Layer 2 of a small transformer language model trained on English Wikipedia (9 layers, counted from 0, width 128).
A neuron's activation on a vector x is SiLU(gate . x) times (in . x), where the dot is the dot product.
The model reads these tokens: "l" "iv" "es" " " "her" " g" "re" "ate" "st" " a" "ch" "ie" "v"

The vector x that enters this layer's MLP at each token. A number n stands for n times 0.062.
0 "l": 25 -11 30 40 1 17 -47 -10 8 25 -4 19 4 -3 15 -11 31 2 9 25 -2 -19 -2 -12 -12 -2 23 -8 10 17 16 3 -28 -28 18 -12 29 7 -3 -11 22 -12 -8 -43 -18 -9 7 28 -16 15 5 1 -13 20 1 8 22 12 7 8 -15 -17 -3 35 -7 5 -27 18 8 -6 -6 -15 9 21 -12 -8 -6 -2 5 29 -10 -11 -27 -22 1 22 5 1 6 5 6 7 4 -2 11 -19 7 -13 -4 14 21 -15 -12 4 -25 3 7 21 -55 -4 2 12 9 3 2 7 -21 1 -17 17 -45 6 -21 -29 -8 -33 -23 0
1 "iv": -15 9 41 28 -3 -1 12 26 17 -14 31 9 -19 -7 6 -11 -9 -35 11 31 18 9 15 -16 0 3 -7 20 8 -15 14 -4 9 18 12 -7 37 -22 -1 -4 19 5 -15 -5 -15 28 17 32 6 -34 -13 16 -24 -1 -21 -6 0 -39 18 -22 -6 -10 22 7 -23 0 1 15 23 -1 4 -12 -16 2 23 20 32 -14 12 36 6 5 -15 7 17 25 31 -18 15 -16 -5 -24 -13 5 -9 10 -13 9 -7 -14 42 -10 -7 -4 -17 4 -10 8 -26 -33 9 1 30 24 19 15 -22 -15 26 4 -28 -12 -35 -3 9 2 -25 -12
2 "es": 4 6 14 27 -2 -11 5 3 29 27 32 11 -28 2 32 -13 19 -6 18 -69 -30 27 9 -8 45 7 0 36 -7 0 -11 2 8 2 -6 -2 26 -2 -2 21 30 25 -10 -33 -21 -26 26 40 -5 -4 -7 7 -17 20 37 6 10 -16 -6 -23 -11 -14 -6 18 -9 -34 30 9 15 13 -32 -12 23 -5 -11 15 -22 4 17 -23 4 12 15 -1 2 15 -19 -13 6 14 26 9 13 -5 6 4 0 -27 -14 -10 -8 -12 -6 -4 -9 3 5 0 -7 -31 25 13 2 6 7 28 -9 -8 -26 -13 -19 8 -45 -3 -9 -24 -15 -13
3 " ": -10 16 -9 -15 -10 -12 -4 -10 17 -13 41 23 8 -27 -12 25 -20 -7 3 11 1 -7 0 -5 19 9 -26 7 30 1 -18 10 -3 1 5 -7 33 -32 7 4 -5 22 0 -10 44 -21 12 38 75 4 -25 -2 3 4 17 -25 10 6 15 0 -22 -17 7 -1 4 -46 5 37 1 -10 1 -1 15 2 16 -6 -17 10 -15 0 -12 -1 -12 4 18 21 5 14 11 10 -17 8 -1 1 -2 -19 -2 -5 16 40 -7 -7 -6 -19 -17 8 -10 11 -53 -7 11 -2 8 5 -9 18 -22 -20 -7 -20 -49 24 -21 15 8 -16 -12 -17
4 "her": 8 18 30 21 -14 -24 -17 9 15 17 17 0 -21 3 -18 18 -4 -29 17 15 -4 4 -4 -2 14 -6 7 13 26 -2 10 19 2 -20 -12 -1 45 33 -12 13 9 24 4 22 -15 -32 0 9 36 -5 38 -33 18 48 9 18 -28 23 -22 11 23 -4 -9 -19 -4 -11 19 40 5 -25 5 7 -19 6 3 3 22 -14 -13 21 15 -7 -25 8 -18 -8 -7 -13 -1 12 -2 19 -6 -4 38 -29 -2 12 1 -14 10 3 -22 15 -12 23 -15 -5 4 4 2 -13 14 -38 -3 4 10 -29 7 1 -11 17 -70 -13 -8 0 21 -12
5 " g": 2 6 -10 -24 14 7 3 0 11 18 6 -17 -10 -13 -10 4 -17 -16 13 24 -3 22 38 6 -11 -11 28 -8 32 33 -34 28 -11 16 8 3 -8 7 -25 -17 6 12 23 17 26 0 26 0 14 -14 -36 1 0 -24 10 -1 19 -8 13 -17 -7 0 -14 27 -5 -3 -14 3 8 -11 -18 -21 0 12 -5 -32 -36 1 -63 -6 -6 -8 -16 18 -9 3 -2 -17 -18 -1 -1 -19 6 -14 -10 -1 15 38 8 -11 -28 10 7 32 -30 17 15 20 -13 -5 1 1 11 -8 -27 6 -25 -15 24 -16 -25 23 -86 9 17 11 8 -14
6 "re": -4 -5 -4 5 13 -7 -4 4 0 -9 26 3 0 -4 44 -8 38 -36 -8 -14 16 -4 -24 2 22 -11 13 -9 6 49 -2 51 -14 -14 34 -16 35 18 -15 -3 8 -16 12 -4 -19 -8 0 12 16 -8 -23 7 5 -16 19 1 0 17 14 -27 -7 -11 4 -2 -17 -34 12 -15 -13 10 -10 -18 -8 30 -18 3 9 -4 11 -12 -7 4 6 10 -7 -27 10 -15 -21 26 -2 0 -3 -12 12 -12 -29 3 -3 -6 -2 18 -15 -53 4 -5 0 -13 -12 1 -9 -41 9 -37 -15 5 -24 -10 -20 -17 -42 2 -19 -17 -31 14 8 10
7 "ate": -3 17 18 3 -12 12 26 7 -6 20 47 29 -24 6 4 -6 -29 -19 -12 -20 18 9 -5 7 25 5 -43 2 2 16 1 25 -2 -33 -13 -3 32 -6 -20 5 -16 13 -4 -6 -22 -16 -15 37 -1 2 -34 -20 25 0 -2 -15 -3 16 -36 -22 -34 6 27 -4 -3 -1 -8 14 16 -2 13 -3 -31 -11 -3 -1 -16 -7 -14 29 -14 -27 10 -12 -8 -22 -15 6 -1 2 -10 -12 -20 -14 -4 0 -18 11 26 -4 -11 4 6 -7 31 -15 -3 -2 20 42 10 -25 -1 -21 7 4 -36 -25 -18 -3 -32 7 -1 -18 1 30 15 -3
8 "st": 7 4 17 -6 12 26 -8 18 -17 -4 17 -28 5 -1 10 0 26 -5 1 12 1 25 -14 -30 -4 -6 10 7 1 4 -6 9 -10 -26 -27 -18 11 -8 -3 -10 16 -3 -11 -26 -15 -22 5 21 -8 0 22 -3 -18 -12 -9 9 -5 12 17 20 -26 10 8 19 11 -27 14 42 11 39 2 -11 4 -5 -7 7 -10 19 8 7 22 -27 -42 2 8 14 -3 -1 -2 9 -21 -10 -13 -17 29 -7 10 10 -22 -6 8 -1 2 11 14 19 -14 24 22 8 10 -13 28 38 29 -6 -60 17 8 7 -30 -19 -35 0 -4 -24 10 -31
9 " a": -4 3 -3 -7 -5 -39 94 -1 -12 4 17 -10 3 -14 -24 24 -5 -18 7 -10 -13 2 -9 -21 9 11 10 17 40 1 6 -7 5 -10 14 -38 29 -6 4 -5 14 4 8 36 -2 15 9 3 14 -8 2 6 8 -6 32 -13 -18 4 -30 5 -4 -13 -6 17 -14 -9 6 15 9 3 -15 3 2 27 -22 -5 -7 52 3 19 2 8 5 -9 -8 1 7 7 6 -29 -14 17 -23 -24 19 -37 1 -4 -1 -10 -8 1 3 24 12 6 11 14 5 -14 18 -32 -18 -16 -6 -14 -31 -4 3 -13 -38 5 -49 2 9 -28 -6 -16
10 "ch": -5 15 38 43 -20 15 12 5 8 20 42 13 -8 30 -16 41 -14 15 5 -5 4 7 -23 7 -16 32 24 1 -1 47 7 0 9 -29 -33 2 49 35 -18 14 -24 2 4 -27 15 4 -12 -24 -1 10 0 -3 -20 -12 -5 -17 7 -9 -9 -12 -7 -7 -15 -30 -4 -7 17 24 3 -37 -12 -26 24 15 -3 14 -1 -4 -10 20 -24 -6 26 5 -14 5 -12 12 2 -2 7 9 -1 2 27 -22 8 -1 -5 -2 -30 14 -2 -17 3 37 -16 3 13 5 -1 37 -19 14 -30 -12 -1 26 16 41 -24 -15 -38 -5 -10 16 0 6
11 "ie": 4 7 36 10 -26 7 30 28 24 5 32 -3 -35 19 6 22 3 -13 44 2 32 1 -14 -2 -20 10 -11 -11 7 16 -6 22 -24 -1 -5 -1 27 12 9 -20 -16 38 2 -9 4 16 30 20 10 16 -1 2 6 20 47 -17 13 3 -13 -1 -37 1 -28 2 -2 7 -18 -15 -7 -38 -26 -13 -5 36 -27 6 47 10 10 6 -1 9 1 6 1 -3 -2 -8 13 27 7 -6 0 32 13 -4 11 -29 -10 -11 -9 -25 4 13 6 -8 -11 23 -14 42 -5 -16 -1 13 -5 -3 -8 -25 -20 -7 -31 10 -36 -19 -7 2 5 -15
12 "v": 7 -5 21 13 7 9 11 39 20 15 39 -23 1 -17 -3 13 9 6 3 -2 2 -4 10 0 -5 27 8 -3 21 14 21 9 -19 -15 -14 16 28 -22 -2 29 9 -8 0 -2 17 -21 -13 10 5 -11 -7 6 -20 -25 -8 1 7 -4 52 -18 -12 -11 -4 21 -35 -22 8 -17 -7 -20 9 2 -13 12 13 13 5 -31 -1 21 -4 -14 5 4 -8 34 29 6 -16 -31 0 -14 -6 12 -8 -11 -29 13 -1 2 3 40 -16 2 -9 37 52 0 -18 -21 21 -22 -1 33 3 33 -34 35 6 -16 -17 6 -41 -4 -22 9 -11 -5

Each question shows the input weights of one neuron of the MLP. A number n stands for n times 0.0099.

n8 gate: -12 -8 14 -13 -16 -32 -5 -11 13 15 1 27 -15 6 -31 9 -16 -22 1 7 16 -13 8 -1 5 -32 5 1 2 10 7 -10 7 13 19 -2 -16 1 -2 22 -14 -23 15 -25 -17 -21 6 -25 1 -17 -20 0 11 19 24 4 -8 2 8 -15 3 -10 38 -9 8 -6 -11 16 -3 -2 6 20 21 16 -2 8 -10 8 -9 -15 -21 0 4 -12 -14 -12 0 -9 20 -9 10 0 -18 1 -11 -5 0 -3 -4 20 -36 1 19 -21 7 -22 11 -15 10 1 -29 3 26 2 15 5 26 13 -2 -6 8 26 33 9 11 13 -3 1
n8 in: 35 8 3 -17 -14 7 -10 20 -4 -11 -4 -10 -17 -6 6 9 -18 -4 8 -5 -2 2 -7 16 16 -8 6 -15 -1 9 -3 -6 11 -6 24 -11 -20 -29 4 -6 7 6 -12 5 -15 7 -12 -5 2 20 -13 18 21 3 1 35 -1 12 29 -9 -7 9 7 -39 0 -3 3 -11 22 30 -14 -19 -1 -2 6 3 -1 -5 5 19 -17 4 3 -43 -23 -13 -8 16 8 -7 5 -11 -1 7 -23 -1 16 29 15 6 -11 -12 -3 35 -3 -4 0 12 -7 16 5 3 37 -1 10 2 3 11 -25 4 0 12 5 -2 9 -29 -6 -22
On which token does it fire most, and how strongly? 7 "ate", at about 1.4

n27 gate: 4 4 -22 19 12 9 -19 -5 1 -2 20 29 18 -7 16 -1 -8 2 8 43 15 17 23 -5 -4 6 17 4 -12 -22 35 -2 9 17 -7 -16 9 6 -15 14 8 -3 3 -7 -21 -30 -18 8 -28 -4 -2 -10 8 -21 -12 -38 3 -1 15 -15 4 -1 7 11 -4 -15 -41 14 -2 8 4 13 -12 5 -20 12 -14 7 5 19 -17 11 -31 -18 -9 3 -17 -7 4 -11 5 -22 11 -21 -14 14 23 -27 8 -3 -4 4 3 -17 5 -16 -21 -2 21 -8 -19 -8 -12 -23 -13 -13 15 -8 0 25 9 8 37 -15 -2 12 -6 -28
n27 in: 5 -16 7 -2 20 58 -25 16 10 32 -8 -29 7 1 19 17 -15 -7 -6 1 12 13 -23 -16 -4 8 -6 -24 7 -31 -9 -10 -13 -3 -6 -7 4 -2 -18 -2 -8 -2 2 5 8 31 -1 7 17 -9 10 -10 5 -28 7 -28 3 8 48 -7 6 19 -25 -12 14 -7 8 -8 4 -13 5 18 -8 -17 -2 -6 5 12 11 27 16 -2 13 -8 -9 -35 23 0 -12 -1 12 26 -6 -34 -30 7 0 -15 -3 -2 1 11 -3 -12 13 40 8 -7 -17 9 9 -35 -14 -12 -14 -6 0 -27 -9 -1 -4 -22 -3 -26 -35 9 -19 -8
On which two tokens does it fire most, strongest first? 7 "ate", 2 "es"

n220 gate: 2 -1 -7 -5 5 -3 8 -3 9 26 15 -5 4 -43 -1 43 15 -23 -19 -9 2 4 22 -20 -3 -9 15 11 -5 -34 12 -15 25 18 -7 20 -17 10 -6 -19 10 -9 9 17 -3 -10 -35 2 -22 25 6 -3 30 -11 5 -28 -10 -8 41 3 27 -4 -19 -9 -12 32 2 5 21 2 15 23 -6 4 -13 14 -7 14 1 24 5 -2 2 -4 -13 -24 17 -3 -17 -22 4 -5 -2 -37 -7 -5 28 7 -12 -1 25 -2 -13 -5 17 -7 -6 15 3 -14 -45 -1 2 11 -4 -3 25 -5 8 10 26 2 45 9 16 16 -1 4
n220 in: -16 -6 -2 12 -17 11 5 -4 -4 -26 -29 0 6 5 4 -20 1 -2 16 -17 -8 8 -23 0 12 42 12 6 21 18 -17 -21 1 -28 -4 -13 -1 11 25 -1 -2 12 -24 25 -11 7 19 -21 25 -14 -15 -15 -14 -1 17 -6 0 30 -48 -12 -6 32 -7 12 60 -15 11 -9 -31 2 -19 4 1 23 -27 -23 35 -13 -28 -2 -10 -2 -17 -11 -1 -15 -14 -11 9 -18 0 -6 -17 43 14 -1 -21 -8 18 25 -30 -14 -5 20 16 6 15 -4 15 -29 31 -6 -16 -26 0 -1 -10 20 -6 -6 10 -26 1 4 -15 4 12 -1
On which token does it fire most, and how strongly? 1 "iv", at about 1.3

n140 gate: 0 5 6 -19 -4 19 -17 6 2 19 15 0 12 5 0 22 1 2 1 23 -13 28 4 2 -10 19 10 21 -4 13 -7 11 26 6 5 0 -11 -1 3 -24 -10 2 -15 3 16 -15 4 -16 -19 -27 20 -3 1 -5 14 -28 0 -2 20 -6 10 -7 34 -4 13 -3 -5 16 -7 -14 19 2 12 23 -10 3 8 4 -9 -24 3 -5 -10 -16 -10 11 -5 -23 -3 -28 -4 -14 10 -25 19 6 -3 22 4 -4 16 -26 2 -13 -14 -17 7 -21 -3 -12 -5 -5 -12 -8 -6 15 -18 15 12 7 5 12 27 -6 -20 21 9 -6
n140 in: -4 2 -1 -7 -1 0 1 19 16 24 24 10 8 10 -2 31 12 -2 23 -3 -6 -18 13 -13 -25 41 -5 10 -9 3 18 10 16 17 -22 -3 -5 -3 6 -7 -8 13 -2 18 11 -18 -13 -9 -8 -5 15 -18 9 -5 31 0 11 -4 5 3 -3 1 10 -8 8 12 -29 -1 2 -26 18 -1 8 -7 -15 5 -7 1 1 1 -15 -3 16 41 -6 11 1 -8 18 -15 8 -24 12 7 21 -1 -2 -13 -13 13 18 -16 13 11 -12 -17 6 -18 10 -11 3 -6 7 -13 3 10 5 -4 23 1 -3 5 11 11 3 -24 18 5
On which two tokens does it fire most, strongest first? 10 "ch", 12 "v"

n87 gate: 17 -10 -7 4 6 1 11 0 -4 -16 -37 -17 -16 -11 2 -14 -15 18 9 0 -10 -12 13 2 3 -17 0 -25 -17 -22 -6 2 4 -3 18 18 -27 -8 4 -9 34 -3 -8 3 20 27 -5 -1 3 12 12 -3 1 -2 -9 -19 0 1 7 -10 6 0 -31 5 -21 44 -3 -25 -24 20 -29 8 0 7 -18 12 -13 -12 26 10 14 14 -4 -23 6 -9 2 -6 7 -8 -9 -24 -1 -23 -14 -5 -10 -5 -11 10 -24 -6 -2 1 22 1 -12 -5 2 -34 -17 -5 -11 11 -4 8 6 11 -7 26 33 -5 19 -3 -15 26 24 -1
n87 in: -6 16 13 7 12 28 -1 32 -9 -14 9 14 18 17 -13 -4 -2 -12 -30 6 -4 23 -35 -8 -14 13 26 8 -7 -9 -24 -16 -15 -9 -3 17 5 7 20 7 -32 12 8 -15 -7 -11 10 2 5 6 -25 -5 -8 2 -2 20 -9 -5 14 15 -28 5 24 -9 20 -8 -24 7 17 -24 22 -13 19 4 16 -34 21 15 -28 -28 -38 5 -5 33 -7 -20 4 7 16 8 9 24 -15 45 13 -2 33 7 37 -8 27 17 -2 -5 -6 2 15 7 -2 9 2 13 9 -15 4 -22 8 9 -5 -25 -10 7 5 -10 12 -23 -2 17
On which token does it fire most? 9 " a"

n41 gate: -5 20 -7 9 -3 -7 -10 -9 -31 -32 3 2 2 3 -12 -34 -13 -9 -12 3 16 -1 -12 25 2 9 0 5 3 -31 -7 -1 22 0 -8 -6 1 -5 21 11 -2 6 2 3 -3 -2 4 -24 3 -8 28 26 13 -9 5 2 13 4 -6 3 0 9 -9 2 0 -6 -6 -19 -3 5 5 27 12 28 -9 14 -1 8 -11 -18 4 -2 8 7 18 -14 -11 3 12 -22 -16 -4 15 -6 2 -1 -2 24 4 -1 -7 20 4 -27 5 -16 -3 -4 0 1 -16 14 -19 8 -3 -12 2 -5 -4 12 15 11 18 23 11 17 -5 -5
n41 in: 3 10 0 -11 -24 -14 6 32 -11 1 -1 7 -3 -7 -6 19 -18 10 19 9 3 -13 16 14 -2 -2 0 14 19 20 -6 6 18 -1 18 -27 8 -7 -3 8 -9 16 -2 -8 -9 7 8 1 4 2 -9 35 0 22 35 -10 -5 9 -8 -18 0 13 -8 -2 9 -6 2 6 -10 -13 32 13 -23 4 7 -9 -5 -8 -9 -1 -14 7 10 36 -7 -9 14 9 -9 -13 20 27 3 9 -2 2 8 -13 13 -2 17 6 11 1 -2 -12 10 -17 11 -2 -1 10 27 -5 8 -7 -1 -11 -9 -19 -2 4 -1 -11 -12 -20 -14 4
On which token does it fire most? 8 "st"

n176 gate: -6 -20 -1 -8 10 -13 -6 13 0 -9 -38 12 -20 26 -1 -42 -20 -23 10 -7 -2 -6 -4 28 -12 -12 16 -4 -4 7 3 -4 0 -4 26 -13 -21 -6 -2 -7 7 -3 -16 -13 8 -2 -7 -13 -15 22 11 21 -1 -3 -15 21 5 -8 -5 -6 14 -16 -13 -12 4 11 20 -15 -8 16 -25 15 -6 -4 -36 2 2 -24 -9 -28 -6 -2 -1 -26 -12 0 -15 26 10 -24 3 -7 4 2 3 20 -11 2 -2 3 -26 10 -10 27 1 -15 -21 -9 11 -7 3 7 24 8 -8 -38 -3 20 -2 -4 2 7 30 13 11 17 0 0
n176 in: 13 -22 23 -12 6 -39 -7 -5 -3 -12 7 -15 -5 -18 -15 -14 2 -6 27 0 -20 -4 -1 17 16 5 13 4 -30 0 4 -2 1 14 -6 -4 -3 -19 -12 -36 -8 0 -15 18 7 -8 4 -7 -19 16 -7 -14 -3 -13 33 -4 -9 -6 0 -11 -2 -10 -22 -3 -17 -11 25 -1 -6 8 -16 -10 13 -16 -23 19 0 0 0 -16 24 -17 -31 1 16 7 -1 -6 11 -16 17 16 15 3 5 20 1 20 -9 7 2 7 -3 -10 3 -6 -1 -19 -2 13 2 3 -9 27 -21 -3 -21 -1 11 3 -14 27 11 13 27 34 6 -4
On which three tokens does it fire most, strongest first? 0 "l", 7 "ate", 10 "ch"

n94 gate: 17 13 -17 4 -26 -27 -18 3 -3 -10 -10 18 42 9 -2 3 -26 -14 -12 0 -3 -4 -14 9 -18 -3 13 -27 8 -14 -11 -12 -7 -2 -2 -1 -20 -20 42 5 7 18 -13 -15 -18 -20 -6 -14 10 10 -3 24 -9 -7 19 26 10 13 -1 -2 -7 -3 11 8 -8 -4 0 10 7 13 11 9 -11 -10 -16 -9 10 -29 12 -12 5 -6 5 -2 -1 -13 -7 5 7 -29 -14 -6 5 20 14 -9 2 5 -5 19 -4 -4 -7 -3 -11 -16 3 8 53 -10 6 -3 24 -5 4 -13 15 31 -4 -13 -6 6 0 29 9 -25 13 10
n94 in: 13 9 -8 24 -1 1 8 -11 -13 -25 12 24 -7 -4 38 6 -7 -12 -16 19 -13 4 10 -8 -9 10 -15 -2 -28 -27 4 23 11 7 -16 -4 4 6 36 -3 25 16 6 16 9 -1 -20 0 -2 -14 -21 -14 10 -24 11 -9 5 -10 -21 6 -22 15 -30 -35 1 37 -6 -1 -4 31 -21 14 14 11 -11 -12 -4 -22 13 -6 10 -13 17 21 27 1 -9 16 -6 10 -8 5 2 -3 -3 -29 4 0 -6 26 6 -3 4 19 10 -42 -12 -9 11 -12 17 16 -17 2 13 -13 5 -19 -15 7 7 0 9 10 -15 11 -23 17
On which token does it fire most? 12 "v"